Layer 2 of a small transformer language model trained on English Wikipedia (8 layers, counted from 0, width 128).
A neuron adds its activation times its output weights to the MLP's output. To switch it off is to set its activation to zero at one token and run the rest of the model.
A neuron's activation on a vector x is SiLU(gate . x) times (in . x), where the dot is the dot product.

Input weights of the MLP neurons that the questions are about. A number n stands for n times 0.0069.
n10 gate: -18 31 2 9 12 -14 -23 3 -11 23 -30 0 2 51 25 17 -25 -1 33 11 7 -29 -1 -45 -2 13 29 -21 -22 -37 23 -16 12 11 18 15 14 -9 9 -2 20 -17 -26 8 35 34 17 -3 16 -50 -26 14 13 -20 41 -27 -6 41 -2 24 -4 4 -10 -25 -38 29 -25 16 -8 -45 -17 26 -34 7 2 43 -43 -77 19 -43 9 -9 -34 -4 -2 11 -32 70 -5 13 5 2 -50 20 -11 11 -50 -4 -11 30 -36 -20 27 -17 54 22 2 2 -49 -52 -11 28 26 -13 -8 -21 14 -23 -5 6 13 18 13 -36 -8 -48 -9 23
n44 gate: -33 36 26 0 -19 -26 52 -15 42 57 33 26 8 -3 3 94 -39 -41 -8 -21 -28 5 9 -3 42 48 16 -10 -19 -56 43 27 13 -20 -53 2 26 10 21 0 -65 51 34 -38 9 39 -9 17 41 2 -35 5 12 -7 4 41 -14 -1 46 52 -6 41 38 -17 20 16 8 8 -50 -41 -64 -30 -7 -27 4 -6 -22 11 -14 20 -12 20 -35 -66 22 -60 8 83 -44 13 33 56 4 54 -23 -60 18 -9 3 -33 15 25 -42 -19 -42 57 40 6 -22 -48 2 24 -43 30 -27 -20 19 7 -12 40 -50 -37 11 -8 -30 -5 20 -15
n61 gate: 14 -31 -3 31 5 -14 -56 27 3 -4 -55 35 -8 -6 -24 13 -60 40 2 -8 3 8 16 -28 -3 8 51 -51 -25 -33 20 52 50 -14 2 -29 -33 -3 -2 -4 -19 -13 42 16 -47 -23 1 -8 8 18 -1 -39 -19 86 -17 -22 -7 8 -19 32 8 -48 10 -16 34 -8 34 -17 9 -7 7 30 -42 7 3 3 5 -28 22 -12 -7 20 9 47 -8 -21 4 56 9 28 32 52 -1 22 -45 -39 -15 -21 -4 -17 -39 1 22 7 23 30 5 -2 -21 -2 -32 -2 -38 -16 -6 67 20 -8 40 -16 -46 38 26 22 -66 -40 -14 -13
n96 gate: -10 11 59 10 -3 -58 53 -7 -11 7 -52 14 0 -21 33 -40 -59 -3 -9 -19 41 -21 -2 53 17 -22 6 2 20 71 -5 -16 -10 -3 -17 -37 4 -3 16 5 20 27 -42 -30 71 35 7 3 -41 54 37 -45 1 24 -29 16 10 -14 7 -15 -6 24 -14 -18 -23 -8 12 19 22 25 35 -52 -1 -26 6 -16 28 21 18 16 -16 6 -20 -10 -6 17 -12 4 1 31 31 34 3 -14 7 31 19 5 12 -25 -20 21 -46 -4 3 -29 74 35 1 1 -3 3 -15 -39 -7 -20 -56 13 14 -60 -58 -19 -80 3 58 21 4 14
n149 gate: 8 -5 35 -19 -15 -27 20 24 37 -5 14 -35 -33 -8 -34 -42 35 -16 -23 42 31 -51 27 -12 33 -4 -61 17 23 5 79 -9 81 -16 -8 3 26 0 -24 16 -24 44 -11 2 -29 21 26 12 35 32 34 -56 -23 -17 -75 23 41 67 29 -9 -24 -7 21 -29 -5 4 3 40 -35 -21 0 -32 -21 4 -10 -53 26 -9 -33 -36 2 5 17 -9 16 30 -25 34 9 -35 52 25 -5 -15 -22 -23 -57 23 -46 -21 -13 26 13 -19 -19 17 14 -10 -32 -9 38 47 12 22 -22 -19 15 27 -45 -27 26 -20 -35 33 16 24 21 -4
n264 gate: 27 -33 -18 -25 36 -9 -14 7 70 1 50 3 -51 2 -20 24 -3 51 8 -66 26 -21 9 -37 25 -34 -40 68 -42 -11 31 31 58 22 -23 9 26 -20 -14 -4 27 -11 -54 -13 -20 -58 20 -16 -50 47 16 6 16 12 34 -20 -53 -22 -9 9 -9 -12 -3 -6 -50 -49 -39 -4 20 69 34 16 37 4 -9 36 -13 13 54 25 -48 56 -80 10 5 -21 -50 6 -21 -28 4 31 2 2 5 4 -56 -17 -29 -13 15 -23 -10 5 -80 84 22 -17 -5 -29 -29 4 -2 -34 5 -10 43 36 -52 -1 -41 53 -2 53 6 11 7 46
n363 gate: -34 -59 -38 30 33 32 35 27 17 -74 88 18 35 -46 43 23 43 -37 11 37 4 -37 6 67 -44 -78 11 -31 -8 -24 -38 71 -27 8 -27 35 34 7 -20 19 13 -45 -2 28 9 -26 9 -47 -29 29 -79 -5 -52 16 -22 -6 46 -33 -24 -6 4 30 3 5 -15 -21 11 34 -1 27 -26 11 26 -43 -5 0 22 -49 -10 -19 41 12 -1 -4 15 -4 -43 -7 0 3 43 35 -24 0 -9 -11 47 51 -65 2 -11 10 48 43 18 -54 -50 9 1 -27 13 -39 74 2 0 8 23 -35 17 14 6 -23 -26 51 -5 -5 -30 7
n388 gate: -1 -8 -6 20 -40 -26 -61 -5 -35 -7 4 40 -16 -18 19 23 20 -11 -4 -5 53 14 -16 8 -26 -14 -26 39 -26 -31 14 19 -14 -35 38 65 24 -17 7 -36 19 -17 7 -27 -3 -35 74 4 22 -13 -17 23 34 0 17 26 -8 -20 -83 35 58 -27 27 16 -13 16 8 -14 -17 6 -6 -42 -49 34 4 35 -32 -15 11 5 62 -60 -14 51 1 -18 -15 25 45 8 25 -30 -10 21 60 -2 76 -2 -31 61 -83 20 23 -11 36 -40 9 76 -26 20 -35 5 66 29 41 -3 14 -10 7 12 7 15 -17 19 -24 -4 10 -37
n10 in: 9 21 -24 -20 2 12 63 16 -46 -2 -20 -10 16 42 22 10 2 -22 35 -7 -27 8 7 29 -39 -15 -12 30 22 -20 -6 -16 16 -62 -25 -3 20 13 14 -7 31 3 4 2 17 10 30 -30 36 -11 -54 46 38 -8 -16 -4 -37 -22 26 -34 26 42 15 -55 0 17 29 0 36 -9 24 5 -8 -57 39 24 12 -12 -23 -27 1 3 38 2 6 -31 -45 -5 1 13 7 52 3 32 -17 -14 33 -12 20 -17 -44 10 -11 -22 1 -39 32 -81 1 -11 -6 -23 24 -7 -30 -42 7 29 -3 42 36 -11 16 -24 -11 29 -42 -22
n44 in: 24 -22 22 -14 -18 21 32 -3 37 -28 -17 18 -5 6 7 22 8 -16 -28 19 -37 -44 18 -16 24 6 -32 15 -7 -55 -23 46 15 -53 -26 22 -46 2 8 -7 -11 29 49 -41 12 32 1 25 -20 -31 5 -44 -11 65 7 13 22 -33 41 73 27 28 39 9 -38 -21 57 44 25 -11 47 45 4 -3 43 -19 -14 63 12 -45 -8 -2 20 24 9 -10 9 58 6 -23 -22 -41 -20 50 10 -63 -13 -18 5 -13 -31 -25 -8 -48 35 -48 8 46 25 19 -14 39 5 1 -49 -89 14 43 22 15 -53 4 4 -37 23 -5 -22 26
n61 in: 8 46 23 18 -55 -12 41 -61 24 38 -13 -41 -5 21 -28 35 -8 -29 4 30 -8 -15 44 -31 -24 3 -30 9 -32 11 16 -21 -25 -10 -31 -28 47 8 3 -29 -10 -13 5 10 3 2 -18 17 -65 15 21 25 -34 -4 7 -53 25 -34 41 -38 -8 56 -8 -15 13 33 -15 -26 -49 35 -32 25 -24 19 47 31 15 33 -19 -26 19 11 -38 11 6 -36 -2 8 11 11 -5 27 -39 -1 -33 -14 -34 24 -20 -37 33 59 -49 -6 28 24 30 8 -24 39 3 27 26 -30 -4 31 -18 -45 -17 -31 7 -13 29 -6 -22 30 1 46
n96 in: -36 -16 58 9 49 -23 -5 0 -13 -6 -24 15 35 -24 -44 14 -22 17 -22 23 0 -26 -23 40 -23 9 -27 -3 72 20 -55 -46 -18 0 16 -33 -31 -28 -8 19 22 2 -62 17 -4 27 -31 20 -17 20 8 -29 -70 28 8 11 -6 13 -16 -24 -7 12 10 11 -30 -26 -7 -31 22 38 55 -14 -44 -10 45 -50 3 4 28 10 16 43 -5 -25 20 0 -11 -6 31 23 25 -41 -9 17 -7 28 19 1 -79 4 33 -34 -65 14 9 -17 19 39 -15 -15 28 -29 16 -36 -7 -5 -18 -56 -9 -5 8 12 -74 4 17 -19 24 6
n149 in: -2 7 -5 -20 36 5 32 12 3 28 62 -5 -9 47 17 10 3 -26 -5 -16 16 -37 26 -47 69 18 -57 21 31 -21 28 9 5 34 63 4 51 -47 -21 13 5 -7 6 -3 12 15 -5 -3 38 -4 -33 -13 16 27 21 7 -20 -2 9 16 57 11 -31 36 17 -41 -12 -5 8 72 -3 -12 1 -31 -12 0 -17 -10 -34 -47 -17 45 -8 -9 9 1 44 3 -32 -5 -23 42 -7 -37 31 29 -4 2 17 -6 38 -8 42 28 -26 9 -26 -52 11 -2 -28 -50 -33 -19 23 -11 -47 32 8 2 10 -14 4 -54 -29 -37 26 -36
n264 in: -16 -67 -42 -32 -23 -22 -18 -18 -38 44 23 35 44 -20 11 -49 11 4 2 -34 30 -21 -35 58 23 8 21 25 10 -37 -11 0 -19 -55 -30 31 15 60 58 -24 -3 -24 -57 -3 -4 6 8 -29 -10 -61 -28 36 11 -14 -26 3 -17 8 -15 -5 -37 27 -48 10 -62 -40 -19 -4 16 -40 2 -3 32 21 59 -56 -29 -30 10 29 24 -20 -10 50 33 -32 6 -41 0 -7 47 -25 -25 22 -6 -8 -9 -88 -3 9 -12 72 -18 16 -7 -40 7 27 12 37 29 -12 -23 -44 -55 -31 -9 -9 -9 -2 52 -4 -11 -75 17 17 54 -24
n363 in: -2 -22 11 -75 44 36 -27 -7 27 -33 11 -7 10 4 -18 -39 -31 -52 14 -43 -19 -16 24 2 -11 48 -64 -36 21 -10 -34 46 -5 14 -8 15 33 -49 -3 -47 52 -62 -37 23 11 25 47 -66 -40 -6 29 28 38 -5 -25 -4 47 10 35 15 1 -29 -3 44 4 -11 -32 -31 33 42 31 -20 8 33 -7 37 58 25 -27 -4 -23 27 -6 -15 56 -10 21 -5 -5 49 -52 -64 -12 -21 -29 -22 21 10 -12 55 -4 42 -7 37 36 3 -15 -39 15 -15 -2 -14 -51 -8 -16 -37 -23 -12 -3 -58 23 -51 -36 32 -14 38 -37 -5
n388 in: 14 -50 -28 20 24 -14 19 -1 19 -23 11 -4 -2 -16 -24 25 33 -2 -21 43 -1 -19 -33 -9 -36 3 -21 -53 76 22 20 -12 4 -40 -9 32 27 -23 37 35 30 -50 50 -20 7 17 24 -28 -26 -26 -54 -21 4 -13 -17 33 -40 28 -5 2 -1 0 -5 1 47 21 -13 21 37 -30 -10 32 15 66 35 0 -7 33 20 4 57 -11 4 18 5 -12 -19 -26 6 9 -12 -27 10 31 54 7 -8 1 23 5 -35 -9 7 0 44 9 -15 -23 6 55 40 -44 -30 -17 -6 -28 43 -10 11 -44 -22 -31 11 -4 30 -32 7 -27

Output weights of the MLP neurons that the questions are about. A number n stands for n times 0.0039.
n10: -19 6 3 4 -9 31 -26 -33 -1 15 -14 -2 6 17 11 -19 -27 -27 29 4 43 -28 18 -2 6 65 -10 11 -1 -44 33 9 28 -5 10 9 -15 14 19 -1 -9 16 -18 6 -1 13 -20 -18 -12 -5 6 41 14 33 8 -24 22 56 -55 14 -4 -24 17 8 4 46 -27 23 10 -12 7 17 14 36 -2 30 32 0 -18 5 -44 -29 -1 -1 16 19 -17 12 11 -18 -80 23 -21 -28 41 10 16 -8 28 -20 -69 -8 9 2 6 52 -11 -1 -14 -22 -22 5 25 16 -1 -10 14 24 -16 8 27 -31 40 -33 -51 -26 12 25
n44: 25 -23 -10 1 53 -3 -43 -15 -44 0 -26 -35 28 6 70 -30 -5 -31 -5 12 24 17 39 -9 -38 -27 52 -3 19 22 -11 -6 -33 1 3 9 48 20 31 40 0 7 -30 23 6 -23 -4 17 -43 56 -47 7 -11 9 -23 -3 -8 -46 -10 -19 22 5 -45 19 -2 27 -47 21 -41 -21 -9 27 -31 44 26 65 37 -13 14 14 55 21 9 5 21 -13 -18 -36 -17 26 4 6 12 -29 -46 17 -15 10 -6 10 8 -22 -4 21 11 -22 -16 8 2 -18 -6 10 14 -15 30 -17 -18 5 30 -42 -3 54 5 -8 14 9 -31 -5
n61: -3 23 -24 5 -41 24 -15 -12 33 21 -11 16 8 24 37 11 -1 -21 3 12 -5 -33 37 4 -28 -29 8 1 -22 -25 7 22 -24 -18 -21 29 -86 29 1 16 3 38 -1 30 8 16 -31 18 0 -24 15 20 26 -42 -6 -41 -1 -15 -31 7 -20 -23 -15 9 -33 8 35 3 34 -25 12 -26 37 -9 -17 -19 -18 -7 -3 -6 6 17 15 3 3 -13 -41 -8 -19 15 -15 -32 13 -12 -7 45 -1 -23 -6 3 28 -21 -29 -18 -28 1 24 10 17 -4 -20 -4 12 6 28 -5 37 -15 -21 -17 5 -31 21 20 0 77 -21 -8
n96: -6 24 -19 5 -35 22 6 -14 25 8 11 59 -1 -30 -17 34 45 -21 27 14 -4 -27 41 -20 34 2 36 5 27 41 -4 -24 0 -28 -45 -20 -3 -2 -1 -14 -32 23 21 -16 1 0 -5 0 -3 7 -18 -35 27 -1 71 -29 4 -33 -10 -51 -7 -17 17 -7 5 -52 -8 28 9 26 3 -20 9 41 50 -4 -8 6 13 -19 -35 -6 6 -32 -12 13 -46 -18 26 1 -24 3 52 4 4 21 -23 -33 -5 11 -16 -30 2 14 -1 -24 3 24 9 -10 29 -6 27 6 6 27 -17 4 49 7 1 -18 -14 -8 8 17 25 -16
n149: 16 -29 5 -23 -48 37 10 25 60 53 5 -2 -10 0 57 -1 34 30 36 30 10 13 -18 -10 -27 -10 16 43 -14 -25 -47 10 -29 18 34 -21 2 25 1 -11 18 -43 -33 -17 -1 -31 -43 -12 27 -39 35 26 -11 -35 -4 20 -44 19 4 -4 2 -15 -12 -7 10 18 -43 1 -7 -10 -8 -6 -20 9 19 -6 -25 -34 5 5 -13 -31 45 -45 -54 -21 7 9 23 -1 -8 27 14 4 4 5 12 -25 -24 -21 -20 21 -7 -34 9 -24 -12 32 17 -34 -10 -14 1 4 4 -11 33 -1 -10 17 9 -26 -5 2 -33 -27 -52 -36
n264: 3 18 -2 -11 27 -6 11 17 4 2 -32 -14 -31 -9 -42 34 -22 36 2 -36 -35 5 -9 -16 50 38 -55 28 -37 41 2 -11 39 1 18 37 9 -14 -18 -1 -44 -41 15 -26 39 7 -5 -19 -9 -7 -1 14 13 -20 34 8 -17 -11 33 16 -26 0 -25 5 -48 -47 -56 40 -18 -6 -8 -18 -17 -1 24 -4 4 12 16 10 -21 7 -1 -7 -39 -44 9 17 -12 -26 45 -20 44 15 -33 -1 11 51 10 25 14 -35 -18 -51 9 0 -37 10 -31 5 -5 23 42 -12 -42 -6 -16 7 55 34 -38 5 19 11 -5 -2 -14 -5
n363: -12 -22 23 -48 -7 43 -10 1 3 7 38 10 36 -6 11 37 -27 -31 24 43 -40 32 -9 5 -44 3 26 -19 24 9 -14 36 19 20 -16 -21 14 -9 -27 7 30 -25 -2 22 29 -17 22 -4 -25 10 -8 -10 -54 -29 -17 -44 2 2 -41 -13 -34 1 -7 -34 -29 0 0 64 -32 -14 27 6 -4 -4 -2 -2 10 2 -22 -3 -27 -19 13 27 -42 25 -26 27 -26 -6 13 27 1 30 -27 18 70 54 -33 -17 30 4 6 19 -47 9 -18 23 24 -18 -22 -12 36 31 35 -49 6 -7 6 12 51 6 -19 66 -13 -27 54 -40
n388: -1 -14 -44 -15 5 -12 -6 -18 -1 35 11 23 7 28 10 22 -5 -8 -4 -16 12 -3 14 4 40 -6 -4 93 21 -21 15 -8 11 27 50 19 -11 -8 -20 -21 10 -9 -11 -31 39 -2 30 4 25 -8 -6 -2 -16 -4 13 5 7 -11 -35 31 -40 -27 -3 -62 -12 -8 0 -6 -16 16 -3 22 9 27 -1 -39 -18 7 22 -15 -22 -35 -1 29 25 -56 46 12 37 10 -3 -44 8 2 27 -27 12 18 -7 17 -16 -9 -7 -21 -14 -20 -39 -23 -14 18 -48 3 13 30 -35 -5 25 -3 27 -17 -25 -6 -3 -17 -40 34 -2 12

Each question names a token from some text and the token that comes next. It shows the vector x that enters the MLP there. A number n stands for n times 0.024.

Then comes g, the gradient of the next token's log-probability with respect to the MLP's output, scaled to length 1. A neuron's effect is roughly proportional to its activation times (output weights . g). A number n stands for n times 0.004.

"ia", then "go"
x: 16 -55 -2 -8 -22 96 -20 -4 8 -6 -22 38 26 -6 -23 -13 11 -24 -5 4 16 -34 4 -20 -21 -39 1 9 11 32 -21 -1 -31 12 -47 36 -25 -36 -2 3 -25 -23 7 0 8 9 0 37 -13 50 19 -22 19 -45 -5 -2 -43 -34 3 -25 15 -33 18 27 10 10 -3 18 31 6 -5 -7 8 14 28 3 7 -17 29 -21 26 -12 23 -8 11 -2 22 -16 -61 -8 -13 -29 5 5 15 18 24 7 -33 8 2 -1 1 6 3 -10 -22 -36 -9 -26 -13 -41 8 2 -34 -11 -31 9 43 16 14 7 -14 8 -15 13 -35 -9
g: 21 -35 4 -39 -30 16 42 -38 21 7 -24 24 11 -10 32 26 -12 3 -4 10 -2 -25 27 6 -48 -6 11 -5 1 -10 -7 0 12 14 -15 -14 9 -16 -44 2 15 -19 11 3 -19 17 -3 -30 45 16 19 21 -26 -29 14 -8 27 -21 -28 -19 -25 9 11 6 -28 33 1 -2 33 -21 5 -4 11 -30 26 15 12 -14 -14 -42 -20 -29 7 -17 -53 7 27 17 -9 8 -38 -25 30 8 17 -22 -34 -8 -11 -19 -18 -8 -12 26 -16 34 -20 0 -20 -22 18 52 4 -3 32 32 -10 -10 -52 -8 13 3 -9 -28 -1 13 -5 41
Switching off which neuron hurts the next token most? n363

" Pro", then "gra"
x: 16 -9 3 -12 -1 -18 -27 24 -21 45 -27 23 -7 -1 -10 1 26 -6 -29 6 22 -37 -16 -21 -15 0 -14 -18 24 -34 -15 -10 -10 -6 -80 7 16 -30 -18 15 -25 13 -12 -3 3 -14 -15 29 -28 53 32 -34 -12 -36 9 23 8 10 29 -37 -17 -25 15 11 -5 15 -8 -9 -1 16 17 -6 0 11 8 11 3 6 23 -16 7 18 41 -16 13 -16 -12 -21 -23 23 -39 -1 -15 8 18 -6 24 24 13 -25 -18 -38 -15 26 10 -41 -16 4 11 -22 -27 8 25 11 -26 0 -28 16 5 -41 1 -2 -13 -11 -14 29 1 -14
g: -8 -18 6 14 -17 46 1 5 -32 3 -19 7 32 -39 25 -3 35 18 44 1 8 24 -13 -15 47 25 25 32 28 9 -33 29 -45 -31 4 -16 0 9 -36 -24 23 24 12 12 7 6 6 36 23 14 34 -4 4 -41 -2 14 -18 -41 -9 -10 -5 5 -13 5 13 -27 -35 16 -30 8 -31 10 6 5 -11 30 -12 -11 -22 -50 23 2 -16 -6 -42 4 1 4 -30 -15 1 -4 48 -32 -7 6 -15 -30 25 -30 1 -6 -8 12 -12 6 -7 -18 34 -27 17 -51 5 -17 -1 31 -6 -9 -10 -11 8 -2 -15 16 -38 -9 26 -16
Switching off which neuron hurts the next token most? n96

"er", then "ran"
x: 13 -17 11 -25 -28 -8 -37 21 -9 -8 -32 21 34 -17 14 24 29 -13 -40 4 22 -37 -17 26 3 -1 1 2 5 23 1 -16 -2 51 -31 17 -22 -34 15 -11 -22 19 -4 2 -3 -16 -41 14 -22 -17 -20 2 -20 -51 -8 44 7 22 -26 -34 -24 41 33 34 13 12 -2 5 12 -2 -3 8 26 -2 20 8 -4 15 12 -13 8 -8 20 -41 15 -6 11 -53 -53 3 -29 -31 -19 3 17 26 -7 19 19 -11 -7 -30 4 5 29 21 -4 -47 -40 -32 -14 -32 41 6 0 15 30 9 34 12 7 -54 -13 -3 -41 16 -22 5
g: -23 -21 1 -9 -10 31 -12 29 24 3 -18 -7 -9 -2 7 -18 -1 4 19 40 8 -32 -8 19 4 -14 -13 -15 -47 18 -23 -26 7 17 5 0 1 -29 -25 -1 46 -3 57 8 -62 -23 6 -28 22 14 22 -18 -8 0 -14 -22 -25 58 -31 31 10 50 -21 19 -41 8 42 -6 -10 29 3 -10 2 -7 -11 -8 -1 23 13 -6 -3 37 9 11 -24 28 16 -16 13 -4 26 57 5 26 8 -19 -5 22 -27 -10 -7 31 20 -16 -18 -40 12 -4 26 -3 3 -3 -33 -1 -46 14 -2 20 22 4 2 -17 -26 18 11 -10 10 -7
Which neuron, switched off, raises the next token's probability most? n44

"od", then "bu"
x: -4 6 2 0 -27 5 -29 -4 -29 19 22 10 -17 -38 -15 -20 -18 -19 -14 15 12 2 -11 -49 9 19 -21 27 1 -11 34 -11 10 20 -16 6 -44 -33 -1 8 -6 34 -18 12 5 15 -8 53 -45 20 17 -46 -30 32 36 6 -17 1 -30 -5 -61 -13 25 -34 -4 -2 -7 -17 -3 27 35 -22 34 29 30 12 6 -31 -3 -3 3 -31 -12 -13 29 12 -10 -28 -16 17 -49 -5 -17 2 -24 6 -17 14 -36 -22 -17 7 50 26 22 48 -9 12 -5 -15 3 -51 -15 -4 18 21 -4 38 4 -6 -3 -42 5 -5 -40 30 -25 -9
g: 21 -14 -4 21 8 27 -2 17 18 33 -15 17 -1 -57 2 -4 21 -2 9 9 -25 -7 14 18 33 17 42 10 -7 40 43 12 35 -18 1 15 40 8 19 -12 6 23 -16 13 5 -33 67 -7 20 5 -41 31 59 -18 0 33 1 -21 14 -13 24 14 -10 -4 8 7 -13 -18 -4 21 9 -17 -17 -14 -4 14 -27 1 -21 -16 -38 -44 41 2 -35 3 3 -5 6 -23 -11 26 -9 -17 0 17 3 1 -7 -43 -30 -17 11 3 18 64 -1 8 12 13 35 -14 -2 -10 12 28 28 -4 -19 36 17 -22 -1 -21 -3 -5 -8 8
Switching off which neuron hurts the next token most? n149

"f", then "lu"
x: 28 -10 -40 -39 -3 -18 5 23 -10 45 17 -11 12 8 -28 -16 9 -10 -14 19 40 -24 -12 -26 -29 43 -19 -6 -4 23 -14 -7 -18 15 -27 -33 -22 -50 13 9 -11 11 -15 12 9 14 -2 15 -33 4 14 10 14 -24 -9 -36 -15 28 -27 9 -48 3 -6 -10 -8 -36 -43 -25 -4 11 39 -9 21 14 -7 0 4 -11 -23 6 0 -9 30 -42 7 -8 -10 -32 -21 24 -35 -19 -36 -7 21 -8 12 -38 -6 -26 15 -51 1 -16 12 15 -8 2 17 -30 -1 -42 12 -44 -47 -11 18 48 7 5 -11 40 -10 -6 -2 0 -5 -44
g: 15 9 -28 -24 9 -7 5 49 -15 -27 -32 -30 -17 9 -23 7 -1 -7 10 9 3 20 8 -40 -7 -50 -32 28 19 6 -1 9 -34 -31 -8 17 10 5 -11 38 -20 -29 -10 -27 15 -24 48 1 28 -28 -2 26 -15 -5 6 21 13 -6 15 6 -32 31 -20 -53 26 -47 26 -31 -2 7 -27 1 0 -4 9 -38 31 3 -34 4 -11 13 -24 14 3 -12 -3 5 -3 -24 -14 -14 -42 17 0 -10 14 -4 -2 1 -11 31 31 11 -11 -11 18 0 -11 10 -37 -20 -30 -3 4 -47 -1 4 7 17 -38 27 -4 -50 -40 -34 -5 -4
Switching off which neuron hurts the next token most? n264

" who", then "le"
x: 1 -7 -7 -33 7 -10 -9 2 -18 12 -6 29 -4 -19 -20 -4 27 -43 -10 -12 41 -6 31 -25 26 -2 12 24 11 -20 -11 10 -19 25 -44 9 31 -48 -35 20 -29 13 -9 -13 12 7 -28 3 -6 39 -5 -9 10 -41 39 -10 -25 -3 -28 22 -34 11 29 -2 -20 -20 -13 -9 -6 20 -3 8 -3 17 2 33 -12 -14 2 11 9 21 8 25 50 -7 -3 1 -33 -9 -24 -16 7 -22 -10 36 5 -12 30 -5 -16 -15 28 41 1 11 -24 8 -35 -26 -1 9 29 -34 -50 -34 -40 -13 -18 13 -20 10 -34 -44 -10 -8 -5 30
g: 10 15 -25 -32 -4 30 2 -24 6 -30 3 -1 -34 -50 44 33 -43 24 18 -9 21 3 4 -32 25 24 -30 23 22 41 73 18 -27 14 -2 9 -9 8 -4 2 -3 20 -36 -2 34 -13 -23 30 -29 -3 12 21 -2 -12 3 -7 -15 23 10 -12 -39 -6 7 2 -28 -2 -1 -1 -11 17 -20 -19 -16 24 -8 -50 -28 10 -34 -13 10 13 -23 11 -20 -44 2 -16 19 6 8 -16 22 -8 -17 18 -26 -2 -6 1 22 -41 7 16 -26 -2 45 -5 -14 8 0 -21 16 0 -1 -19 18 35 -6 -2 -5 21 35 -12 15 13 -21 -47
Switching off which neuron hurts the next token most? n264

"ve", then "la"
x: 16 -18 9 29 -17 -32 -15 3 -21 8 -9 35 23 -11 -14 -41 24 -19 -17 -17 58 -24 6 -31 -6 0 -3 5 29 -57 -5 -16 -30 5 0 -18 -42 -31 -29 6 -16 57 15 13 -18 -10 -13 35 -21 -14 16 -45 -15 -25 -2 -17 0 -25 -1 -30 -32 -8 23 -20 -30 -8 -15 -6 -36 5 4 12 -15 -12 -15 19 31 -19 30 4 16 0 8 -20 18 -41 10 -31 10 61 -9 -25 -18 0 3 18 31 0 -9 -18 -1 -1 -4 17 -4 76 -7 5 -13 -2 -7 -43 44 6 -9 -3 10 3 19 8 -29 21 -20 -2 -44 7 -10 -10
g: 13 6 25 15 30 9 1 -28 4 35 0 17 12 -27 20 9 -12 24 5 -10 40 6 -41 4 14 57 -48 9 -24 -21 -3 27 -15 -27 -23 -20 20 22 -10 25 -14 -36 -14 -19 11 28 18 -7 -10 33 3 -27 11 -11 6 -38 44 24 23 -16 2 35 -38 -18 -18 0 17 -8 -27 23 5 -15 -29 -22 -11 18 8 3 -17 32 -1 9 -14 -8 1 -6 8 -8 34 3 -18 -16 -29 31 32 -38 -16 14 -3 -22 34 -11 13 16 -43 -12 19 8 15 -46 -36 24 -10 45 -5 -32 -18 -24 30 0 -19 22 3 9 2 -3 31 -19
Which neuron, switched off, raises the next token's probability most? n61

" All", then " Pla"
x: -10 -16 -10 -24 14 -6 -21 27 -27 16 -18 12 29 -10 -7 7 15 -18 -12 -24 40 -30 5 1 16 25 -15 -10 -2 -26 -31 -15 -13 27 -49 -5 -43 -48 -13 6 -7 26 18 17 17 -8 -53 28 -16 9 17 6 -39 -61 0 -9 -38 15 -2 36 -9 -29 20 32 2 -15 -39 -17 -2 -4 30 -1 12 19 -5 38 7 22 9 -6 -25 6 40 -37 25 -15 -7 3 1 12 -9 17 -28 -5 -19 32 21 -16 -9 11 -8 -40 20 6 22 -28 -13 -17 -7 -29 0 -19 31 -7 -15 -3 7 24 -40 -7 -3 28 22 -12 3 -6 -18 49
g: 10 -47 -14 -16 12 -11 -5 10 16 36 37 6 4 24 -15 -12 5 -4 23 37 3 -33 30 -16 -49 -23 53 9 55 -14 9 7 -30 -21 -15 -34 -26 19 -30 -39 20 -5 -21 -26 -6 12 32 -4 4 -22 25 -25 -26 -4 -16 14 9 24 14 33 0 36 -9 -5 13 -19 27 -26 -3 1 17 14 -15 11 -8 7 28 -26 2 -14 -15 2 -3 15 21 -13 6 -13 -6 18 4 -4 -5 21 42 18 -38 2 -4 -62 10 -2 -25 9 24 -21 -12 -9 -28 13 -26 -9 -56 -10 32 3 29 -13 -18 7 16 -27 -16 -11 -26 -23 26 2
Switching off which neuron hurts the next token most? n264

" but", then " held"
x: -1 12 -14 -19 -20 -35 -6 15 -26 28 6 25 23 13 -6 4 34 -27 -20 -39 34 -44 33 -16 2 -4 9 23 7 -4 -15 12 -36 -3 -24 5 -5 -59 -28 20 -64 13 -1 -24 -10 5 -53 22 7 19 -11 3 -3 -43 39 -10 -35 10 -16 3 -34 19 21 -15 -5 -2 -17 -1 -12 -1 8 -8 -15 -2 -17 43 -8 1 -26 -27 -11 -6 28 18 46 -19 5 -4 -24 -8 -36 -18 21 -19 30 43 23 -18 3 -5 -24 13 25 42 15 0 -24 20 -10 -7 -7 0 13 -12 -25 -49 -15 -4 -3 28 -7 21 -36 -26 6 19 1 4
g: -8 1 7 15 24 1 -33 36 -8 -4 3 -23 24 4 -24 8 -4 -5 -10 14 -4 24 -19 26 9 -1 24 -27 -15 -51 -20 12 35 50 11 -4 -3 -42 36 -35 -10 0 18 -23 -17 23 -47 41 -20 42 -28 19 18 -30 6 6 24 17 3 17 -2 -13 -12 -22 3 23 1 -20 29 -21 14 -5 -30 -7 13 -44 -11 19 4 72 -7 28 -28 -19 18 1 -17 -7 -2 -12 28 -13 11 11 -34 5 -31 0 -3 -16 -5 -34 41 2 -18 -23 24 -24 40 -5 31 4 -8 -25 -19 16 -24 -3 -11 10 -14 4 -31 15 -10 -17 -7 -36
Switching off which neuron hurts the next token most? n388

" No", then "t"
x: 22 -26 1 -10 -9 -6 -19 14 -24 13 -21 18 12 18 1 8 -2 -40 -22 -22 39 5 -47 -4 -2 24 37 0 22 -40 -24 -17 -21 -6 -53 -3 -30 -15 22 7 -15 13 10 18 9 19 -9 14 -49 23 26 0 31 -32 20 30 -13 9 5 -15 50 0 19 -5 -21 -19 -19 14 -6 20 2 -24 6 -3 -10 14 13 25 25 -25 13 37 47 5 32 -20 18 -21 10 17 -32 -19 -30 -19 3 24 33 -31 37 -9 -8 -26 21 29 29 -9 -28 -2 -26 -19 -16 9 38 8 -19 3 -70 1 -16 -20 8 -25 -1 -16 -15 -14 -20 -17
g: -20 10 -13 -16 -4 -17 26 -8 -28 -10 -34 -1 -12 -17 1 -1 -2 -2 -14 -4 9 -6 15 2 10 -53 -8 -6 5 -42 -18 10 9 46 -23 22 -5 -22 -2 3 -8 -22 -49 12 -35 22 8 34 11 -55 -18 0 -33 -12 -27 13 -17 -18 24 -29 37 27 -40 7 -3 2 -18 -10 -31 -37 18 -12 22 49 -2 -11 -11 33 20 -8 37 11 10 -19 -2 -22 31 -43 -8 -22 18 -59 -17 16 -48 27 13 5 -2 11 22 7 27 -13 -4 23 -26 -33 -15 -2 11 -23 14 -17 11 3 6 22 4 15 -36 -34 23 2 -5 15 11 -17
Switching off which neuron hurts the next token most? n363